Layer 11 of a small transformer language model trained on English Wikipedia (15 layers, counted from 0, width 128).
Take only the direct path to the model's output, skipping the later layers: a vector added to the residual stream pushes a token's score in proportion to its dot product with that token's output vector.

Output vectors of the tokens that the questions are about. A number n stands for (n - 128) times 0.011.
"omen": 81, 130, 137, 89, 171, 94, 186, 84, 145, 180, 165, 112, 133, 141, 97, 180, 121, 100, 119, 127, 116, 137, 55, 187, 138, 150, 152, 100, 137, 104, 56, 178, 96, 159, 171, 114, 135, 119, 111, 147, 66, 123, 91, 97, 87, 150, 128, 124, 148, 146, 98, 140, 177, 89, 76, 156, 131, 99, 82, 193, 150, 67, 158, 81, 73, 171, 109, 107, 109, 174, 103, 164, 134, 119, 89, 99, 133, 149, 146, 136, 112, 147, 154, 79, 92, 117, 100, 148, 116, 50, 156, 60, 173, 93, 176, 179, 136, 144, 119, 132, 148, 173, 141, 190, 125, 105, 85, 161, 67, 90, 72, 116, 91, 190, 154, 85, 138, 115, 138, 151, 164, 126, 67, 87, 152, 91, 96, 118
"q mi": 166, 107, 138, 46, 145, 88, 91, 40, 199, 202, 127, 157, 142, 87, 181, 146, 173, 118, 177, 171, 130, 128, 141, 80, 110, 180, 140, 142, 227, 85, 59, 158, 80, 64, 157, 28, 138, 142, 91, 88, 116, 69, 139, 125, 98, 138, 107, 103, 110, 117, 184, 55, 197, 119, 154, 187, 127, 64, 127, 219, 217, 66, 188, 123, 106, 47, 120, 97, 153, 156, 171, 158, 88, 146, 94, 110, 74, 170, 196, 151, 77, 59, 92, 161, 186, 63, 93, 106, 82, 97, 82, 68, 134, 122, 80, 126, 100, 93, 89, 89, 95, 112, 169, 109, 121, 74, 147, 136, 111, 166, 161, 147, 85, 215, 174, 247, 152, 153, 153, 187, 121, 164, 99, 81, 220, 126, 182, 121
"ez": 120, 170, 128, 89, 182, 167, 158, 55, 169, 111, 160, 86, 84, 105, 91, 187, 173, 136, 169, 169, 95, 147, 111, 152, 142, 147, 134, 83, 166, 59, 144, 126, 102, 99, 130, 185, 161, 79, 63, 123, 153, 38, 109, 109, 37, 47, 191, 123, 163, 171, 179, 156, 116, 87, 63, 126, 99, 70, 139, 101, 159, 95, 193, 108, 158, 115, 163, 154, 188, 147, 142, 109, 156, 140, 143, 127, 113, 92, 116, 117, 116, 142, 78, 134, 133, 117, 116, 92, 84, 148, 131, 59, 173, 108, 103, 167, 65, 128, 154, 163, 114, 144, 163, 176, 134, 129, 119, 82, 142, 72, 133, 135, 117, 164, 114, 125, 179, 146, 103, 98, 152, 199, 137, 181, 109, 70, 158, 159
"iography": 72, 115, 142, 57, 139, 127, 126, 66, 171, 136, 145, 142, 100, 169, 87, 203, 101, 176, 153, 149, 96, 152, 149, 134, 77, 137, 114, 80, 129, 123, 94, 167, 64, 136, 166, 119, 236, 99, 130, 108, 116, 157, 123, 70, 144, 114, 200, 126, 98, 115, 72, 99, 172, 118, 139, 98, 159, 89, 130, 189, 186, 96, 154, 104, 135, 139, 94, 206, 148, 135, 171, 142, 176, 139, 126, 82, 152, 146, 186, 111, 105, 103, 154, 66, 97, 31, 133, 56, 145, 120, 131, 150, 211, 130, 130, 89, 175, 106, 45, 76, 198, 91, 191, 95, 117, 118, 123, 86, 76, 118, 181, 165, 117, 206, 175, 99, 216, 81, 98, 99, 137, 145, 154, 100, 159, 95, 159, 123
"rang": 118, 122, 152, 125, 156, 125, 145, 81, 152, 110, 137, 136, 101, 155, 145, 162, 72, 177, 88, 119, 145, 159, 111, 113, 97, 145, 133, 169, 115, 129, 124, 85, 43, 110, 158, 116, 116, 154, 101, 88, 129, 171, 155, 134, 94, 42, 134, 124, 103, 59, 186, 71, 186, 110, 79, 109, 137, 77, 142, 167, 167, 135, 126, 103, 121, 103, 112, 78, 141, 79, 183, 147, 127, 121, 163, 127, 169, 168, 118, 154, 166, 112, 89, 152, 114, 104, 118, 74, 121, 117, 128, 90, 155, 107, 168, 144, 144, 125, 169, 118, 61, 173, 127, 109, 135, 129, 131, 142, 154, 161, 149, 125, 137, 167, 126, 167, 183, 86, 90, 95, 186, 142, 64, 112, 152, 121, 103, 193
"ivers": 149, 115, 80, 141, 154, 144, 146, 102, 168, 76, 124, 155, 58, 153, 162, 102, 88, 159, 82, 88, 131, 100, 81, 105, 181, 81, 125, 72, 162, 89, 145, 169, 98, 94, 152, 155, 107, 116, 101, 130, 79, 83, 144, 146, 102, 137, 80, 123, 157, 122, 95, 134, 149, 120, 96, 80, 47, 43, 95, 158, 98, 82, 148, 115, 131, 117, 107, 158, 67, 118, 165, 142, 133, 136, 157, 96, 185, 135, 167, 132, 94, 186, 68, 113, 124, 104, 175, 154, 149, 129, 97, 92, 120, 148, 120, 109, 112, 146, 142, 116, 180, 124, 117, 145, 170, 82, 88, 136, 152, 88, 138, 164, 115, 179, 189, 144, 170, 58, 147, 143, 180, 134, 60, 119, 139, 129, 208, 131
"ificant": 102, 106, 121, 67, 192, 116, 144, 80, 102, 127, 170, 136, 143, 88, 174, 177, 68, 161, 67, 144, 65, 66, 142, 172, 95, 130, 150, 61, 150, 64, 33, 128, 100, 84, 163, 121, 179, 113, 74, 39, 93, 146, 114, 121, 136, 53, 152, 97, 143, 187, 163, 129, 105, 152, 118, 74, 123, 81, 125, 124, 163, 159, 202, 13, 150, 112, 123, 92, 101, 101, 156, 190, 124, 123, 109, 103, 137, 159, 151, 73, 154, 128, 100, 121, 118, 38, 178, 71, 117, 97, 49, 167, 174, 140, 142, 134, 81, 65, 76, 117, 129, 184, 184, 210, 132, 59, 128, 111, 138, 44, 127, 88, 113, 187, 211, 172, 134, 155, 163, 99, 174, 178, 120, 69, 93, 100, 174, 207
"use": 102, 94, 91, 164, 155, 55, 100, 75, 97, 132, 135, 130, 175, 180, 111, 91, 73, 105, 120, 156, 223, 121, 80, 186, 113, 120, 111, 95, 159, 85, 136, 79, 176, 68, 145, 139, 168, 90, 60, 117, 47, 67, 140, 137, 103, 73, 140, 127, 121, 127, 160, 68, 128, 118, 77, 106, 141, 104, 112, 106, 107, 122, 155, 137, 104, 95, 101, 125, 138, 112, 119, 126, 173, 129, 114, 139, 85, 202, 126, 161, 152, 137, 122, 125, 129, 129, 172, 141, 79, 109, 161, 76, 138, 137, 112, 171, 131, 63, 110, 53, 103, 118, 198, 138, 181, 107, 148, 123, 62, 128, 128, 139, 105, 176, 124, 181, 78, 73, 87, 123, 125, 147, 105, 146, 72, 152, 122, 108

Each question shows what one neuron of this layer's MLP adds at an activation of 1. A number n stands for (n - 128) times 0.01.

n113: 128, 121, 102, 144, 143, 140, 133, 112, 120, 121, 123, 123, 106, 124, 127, 135, 154, 142, 119, 130, 141, 116, 131, 123, 135, 98, 117, 129, 116, 115, 149, 131, 131, 131, 99, 134, 127, 125, 138, 119, 148, 148, 123, 111, 101, 110, 149, 150, 127, 117, 143, 131, 127, 135, 109, 126, 124, 112, 118, 121, 109, 102, 158, 147, 132, 136, 128, 136, 149, 133, 145, 126, 128, 101, 132, 122, 140, 112, 120, 108, 109, 133, 115, 101, 121, 145, 106, 103, 136, 134, 134, 146, 105, 136, 129, 128, 116, 151, 120, 142, 124, 123, 128, 114, 147, 111, 123, 136, 122, 84, 151, 144, 115, 73, 114, 136, 128, 141, 130, 111, 111, 140, 105, 130, 113, 139, 120, 113
Pushed up most: "ez"

n237: 117, 94, 142, 135, 200, 144, 127, 113, 127, 114, 140, 96, 126, 132, 136, 134, 121, 133, 126, 164, 132, 118, 146, 142, 117, 139, 122, 128, 145, 106, 92, 112, 115, 131, 140, 115, 138, 116, 120, 130, 130, 115, 107, 127, 124, 114, 101, 116, 133, 138, 124, 142, 138, 105, 94, 137, 129, 166, 118, 125, 93, 137, 99, 129, 118, 95, 128, 142, 132, 152, 135, 105, 112, 135, 105, 149, 149, 120, 159, 140, 146, 131, 135, 139, 103, 140, 131, 121, 149, 143, 138, 113, 124, 117, 122, 131, 124, 122, 124, 131, 116, 142, 121, 115, 121, 103, 129, 145, 113, 124, 122, 121, 133, 169, 118, 131, 110, 167, 116, 103, 111, 127, 138, 120, 143, 151, 143, 150
Which of these tokens does it push down most? "ivers"

n284: 124, 132, 138, 122, 118, 111, 136, 149, 133, 115, 135, 130, 143, 129, 128, 129, 135, 149, 121, 138, 141, 95, 126, 101, 132, 134, 135, 128, 138, 99, 131, 128, 142, 138, 127, 134, 128, 110, 139, 152, 128, 105, 112, 138, 111, 136, 140, 120, 125, 130, 149, 129, 127, 116, 103, 135, 138, 114, 120, 135, 145, 112, 123, 135, 127, 138, 121, 133, 106, 126, 130, 124, 124, 117, 117, 127, 130, 148, 127, 130, 141, 137, 110, 121, 135, 114, 136, 119, 126, 130, 125, 146, 125, 118, 139, 129, 146, 132, 133, 130, 159, 168, 116, 127, 157, 121, 108, 130, 135, 131, 122, 117, 141, 113, 130, 148, 131, 140, 144, 125, 142, 115, 126, 117, 84, 129, 146, 128
Which two tokens does it push up most, strongest first? "ivers", "ificant"

n389: 157, 115, 137, 112, 119, 121, 130, 117, 121, 117, 126, 134, 145, 118, 93, 136, 133, 139, 137, 130, 123, 120, 133, 115, 132, 130, 141, 127, 121, 130, 117, 115, 138, 118, 139, 118, 129, 124, 131, 104, 113, 130, 128, 122, 122, 130, 145, 94, 128, 134, 125, 149, 151, 152, 123, 128, 140, 126, 104, 141, 133, 119, 114, 127, 117, 118, 129, 144, 130, 143, 116, 126, 121, 134, 123, 145, 133, 117, 107, 140, 134, 121, 137, 111, 139, 128, 136, 144, 112, 133, 110, 127, 124, 118, 148, 128, 123, 146, 130, 143, 141, 121, 138, 136, 128, 108, 115, 125, 124, 116, 104, 134, 113, 112, 161, 120, 120, 116, 130, 130, 129, 136, 160, 112, 119, 129, 110, 125
Which two tokens does it push up most, strongest first? "omen", "ificant"

n290: 145, 138, 140, 123, 137, 112, 130, 121, 137, 115, 129, 136, 140, 141, 121, 120, 123, 120, 138, 108, 144, 139, 135, 127, 126, 131, 132, 138, 122, 102, 104, 113, 134, 126, 142, 139, 130, 128, 122, 135, 141, 136, 152, 154, 126, 125, 130, 150, 134, 139, 104, 141, 123, 134, 114, 96, 139, 130, 116, 134, 153, 129, 120, 125, 114, 129, 125, 131, 139, 133, 103, 111, 136, 132, 141, 158, 138, 125, 110, 127, 122, 125, 126, 127, 120, 107, 134, 132, 103, 112, 131, 137, 114, 138, 128, 99, 145, 126, 143, 130, 134, 145, 124, 109, 137, 117, 132, 107, 140, 110, 96, 153, 111, 160, 123, 124, 139, 148, 132, 131, 150, 135, 158, 119, 145, 166, 132, 130
Pushed up most: "iography"

n72: 114, 112, 124, 115, 130, 127, 125, 130, 127, 125, 99, 134, 122, 119, 146, 135, 86, 137, 132, 101, 102, 133, 107, 110, 124, 155, 113, 144, 145, 153, 134, 105, 124, 115, 133, 114, 112, 127, 123, 128, 117, 92, 122, 124, 129, 128, 118, 130, 137, 124, 127, 141, 123, 118, 137, 144, 109, 129, 119, 147, 89, 133, 123, 113, 114, 121, 141, 122, 131, 145, 150, 103, 144, 116, 111, 119, 118, 134, 140, 117, 134, 135, 151, 116, 119, 129, 114, 145, 116, 132, 123, 131, 111, 107, 118, 130, 132, 126, 139, 110, 136, 92, 140, 116, 103, 96, 145, 130, 122, 113, 121, 108, 131, 158, 121, 148, 124, 131, 112, 119, 135, 148, 114, 124, 133, 118, 99, 118
Which of these tokens does it push down most? "ez"

n252: 122, 147, 139, 136, 149, 139, 137, 136, 151, 130, 129, 125, 107, 131, 140, 153, 116, 112, 122, 124, 124, 141, 127, 117, 150, 136, 135, 143, 122, 120, 98, 141, 105, 130, 125, 133, 135, 119, 116, 140, 117, 129, 130, 127, 139, 112, 165, 136, 154, 132, 131, 120, 150, 157, 154, 144, 132, 137, 130, 125, 119, 116, 138, 121, 147, 114, 122, 114, 130, 136, 124, 101, 112, 133, 146, 145, 133, 134, 134, 133, 130, 137, 138, 119, 155, 129, 127, 123, 140, 149, 131, 149, 135, 139, 118, 119, 137, 121, 131, 137, 118, 113, 109, 135, 136, 121, 120, 108, 119, 124, 123, 118, 133, 112, 129, 135, 138, 133, 109, 137, 131, 118, 123, 149, 117, 135, 129, 118
Which three tokens does it push up most, strongest first? "ez", "iography", "rang"

n137: 133, 135, 123, 128, 149, 136, 116, 139, 132, 101, 106, 98, 120, 122, 117, 115, 143, 140, 110, 127, 115, 134, 132, 123, 128, 121, 123, 143, 136, 130, 108, 128, 116, 122, 122, 141, 124, 142, 141, 127, 122, 96, 119, 137, 139, 141, 130, 124, 119, 119, 132, 126, 129, 134, 135, 115, 136, 138, 127, 155, 140, 132, 131, 107, 134, 124, 134, 134, 105, 136, 116, 132, 128, 136, 148, 111, 136, 122, 125, 130, 144, 142, 140, 130, 112, 135, 140, 154, 133, 116, 133, 127, 134, 126, 141, 136, 136, 139, 142, 115, 127, 142, 114, 132, 114, 126, 114, 119, 143, 127, 98, 125, 114, 251, 119, 135, 103, 139, 120, 143, 129, 118, 130, 132, 116, 124, 121, 111
Which three tokens does it push up most, strongest first? "omen", "ivers", "ificant"

n79: 162, 126, 137, 122, 156, 118, 134, 134, 95, 130, 123, 129, 135, 147, 121, 134, 116, 146, 147, 109, 124, 120, 123, 132, 116, 129, 158, 152, 138, 112, 114, 110, 121, 116, 131, 94, 131, 165, 148, 118, 133, 110, 136, 114, 106, 138, 130, 103, 128, 122, 150, 124, 115, 142, 136, 135, 117, 128, 123, 132, 122, 102, 122, 137, 143, 114, 138, 157, 129, 116, 130, 143, 130, 117, 137, 104, 104, 148, 118, 126, 160, 125, 111, 129, 122, 128, 136, 112, 137, 134, 139, 143, 124, 133, 123, 113, 96, 143, 136, 120, 147, 136, 122, 135, 144, 157, 114, 135, 119, 107, 151, 140, 121, 120, 137, 120, 121, 123, 146, 135, 122, 128, 114, 121, 138, 133, 132, 138
Which two tokens does it push up most, strongest first? "q mi", "ificant"

n448: 126, 124, 122, 134, 145, 126, 127, 109, 128, 138, 122, 128, 111, 123, 122, 130, 119, 120, 133, 129, 137, 148, 130, 120, 122, 134, 128, 143, 123, 110, 130, 130, 141, 137, 129, 119, 145, 153, 131, 120, 123, 139, 109, 100, 108, 124, 142, 160, 115, 147, 119, 129, 145, 130, 140, 126, 134, 144, 132, 130, 108, 136, 134, 128, 152, 142, 141, 132, 132, 116, 146, 119, 114, 116, 122, 133, 139, 136, 127, 127, 133, 154, 119, 112, 111, 126, 113, 130, 124, 141, 111, 119, 107, 172, 133, 124, 165, 143, 128, 143, 136, 142, 132, 143, 128, 126, 141, 117, 134, 137, 128, 117, 151, 134, 112, 114, 139, 142, 135, 123, 125, 121, 108, 105, 118, 123, 144, 120
Pushed up most: "iography"

n397: 138, 101, 106, 119, 116, 123, 111, 120, 143, 148, 141, 119, 126, 122, 105, 107, 136, 136, 109, 143, 137, 126, 145, 132, 140, 132, 125, 151, 125, 139, 119, 110, 123, 126, 88, 98, 139, 122, 141, 128, 135, 123, 116, 109, 120, 128, 132, 123, 142, 124, 113, 140, 135, 115, 128, 127, 115, 130, 135, 126, 138, 137, 150, 138, 145, 127, 123, 135, 136, 128, 132, 106, 150, 129, 118, 122, 115, 131, 123, 125, 99, 130, 141, 117, 151, 144, 127, 125, 108, 136, 96, 132, 154, 111, 132, 138, 155, 119, 118, 130, 110, 116, 132, 111, 138, 111, 132, 140, 118, 127, 134, 122, 133, 137, 119, 133, 129, 136, 151, 144, 151, 100, 125, 121, 130, 133, 118, 113
Which of these tokens does it push down most? "ivers"

n130: 115, 119, 110, 143, 164, 140, 115, 131, 149, 128, 125, 149, 112, 101, 140, 136, 122, 153, 129, 135, 139, 120, 129, 135, 132, 121, 110, 107, 115, 154, 136, 152, 128, 139, 108, 122, 112, 140, 114, 128, 120, 164, 134, 142, 141, 151, 127, 171, 110, 128, 109, 121, 99, 139, 85, 117, 119, 145, 135, 140, 116, 153, 132, 134, 136, 117, 117, 153, 115, 107, 135, 118, 130, 98, 107, 126, 144, 137, 116, 119, 108, 132, 122, 134, 90, 127, 142, 92, 137, 123, 124, 150, 133, 142, 127, 145, 94, 126, 120, 150, 122, 115, 133, 141, 132, 130, 145, 128, 138, 150, 135, 132, 117, 142, 123, 131, 135, 138, 125, 157, 100, 130, 119, 139, 127, 125, 128, 127
Pushed up most: "ivers"

n325: 141, 107, 130, 127, 165, 126, 108, 129, 138, 125, 148, 116, 154, 129, 157, 116, 119, 122, 144, 113, 127, 122, 122, 125, 137, 127, 131, 145, 138, 145, 127, 157, 129, 111, 150, 145, 142, 127, 127, 145, 147, 109, 118, 112, 124, 127, 111, 123, 143, 156, 124, 125, 121, 140, 132, 142, 133, 132, 127, 128, 139, 133, 141, 148, 139, 139, 133, 128, 114, 115, 121, 130, 123, 90, 127, 131, 124, 130, 106, 140, 130, 121, 131, 128, 90, 127, 109, 109, 149, 111, 113, 111, 134, 142, 124, 126, 138, 131, 134, 151, 154, 133, 145, 129, 126, 135, 115, 133, 132, 138, 140, 134, 142, 158, 126, 107, 142, 121, 108, 111, 116, 139, 121, 132, 145, 133, 139, 130
Which of these tokens does it push down most? "use"

n278: 147, 126, 112, 137, 116, 132, 128, 146, 137, 128, 128, 134, 130, 123, 141, 129, 154, 129, 134, 116, 164, 109, 133, 133, 102, 122, 120, 105, 116, 111, 118, 107, 142, 138, 119, 117, 97, 156, 139, 126, 138, 145, 124, 138, 105, 118, 128, 113, 102, 119, 113, 114, 126, 135, 132, 142, 113, 126, 128, 99, 116, 124, 127, 111, 118, 122, 150, 137, 126, 147, 106, 118, 137, 141, 123, 160, 122, 146, 140, 113, 135, 138, 126, 130, 148, 119, 127, 146, 153, 115, 139, 112, 130, 123, 140, 119, 114, 127, 104, 152, 133, 119, 121, 132, 116, 129, 99, 121, 142, 136, 123, 140, 126, 152, 117, 143, 131, 118, 119, 150, 138, 107, 114, 123, 121, 136, 153, 132
Which three tokens does it push up most, strongest first? "ivers", "q mi", "use"

n341: 127, 108, 126, 120, 133, 116, 150, 133, 119, 146, 149, 146, 118, 144, 101, 131, 111, 151, 150, 137, 150, 111, 118, 133, 122, 130, 128, 138, 138, 140, 125, 127, 135, 126, 121, 144, 151, 118, 114, 131, 118, 111, 127, 135, 123, 123, 126, 144, 127, 129, 130, 148, 116, 116, 122, 126, 142, 136, 121, 129, 128, 129, 131, 135, 130, 116, 116, 135, 134, 129, 131, 129, 142, 112, 139, 135, 141, 162, 120, 110, 135, 120, 123, 117, 113, 124, 137, 121, 120, 133, 142, 121, 136, 114, 154, 115, 142, 131, 129, 161, 115, 132, 134, 144, 96, 110, 111, 133, 152, 121, 127, 132, 138, 154, 137, 153, 103, 130, 101, 142, 136, 123, 126, 120, 137, 138, 125, 116
Which two tokens does it push up most, strongest first? "use", "omen"

n398: 133, 116, 132, 133, 151, 141, 129, 145, 140, 118, 135, 129, 134, 119, 119, 130, 151, 122, 127, 120, 140, 118, 114, 132, 134, 129, 152, 116, 127, 114, 123, 153, 140, 115, 103, 123, 153, 124, 138, 111, 143, 128, 108, 133, 132, 117, 123, 121, 148, 150, 121, 130, 93, 127, 114, 118, 128, 125, 133, 135, 108, 119, 147, 121, 119, 157, 132, 121, 136, 127, 146, 122, 136, 103, 129, 120, 126, 127, 105, 110, 134, 115, 124, 133, 126, 125, 134, 142, 135, 122, 126, 103, 142, 137, 139, 122, 151, 142, 100, 130, 112, 107, 128, 116, 141, 134, 120, 145, 139, 114, 122, 131, 148, 149, 119, 127, 129, 140, 116, 108, 127, 131, 135, 133, 135, 124, 125, 124
Which three tokens does it push up most, strongest first? "ez", "ificant", "omen"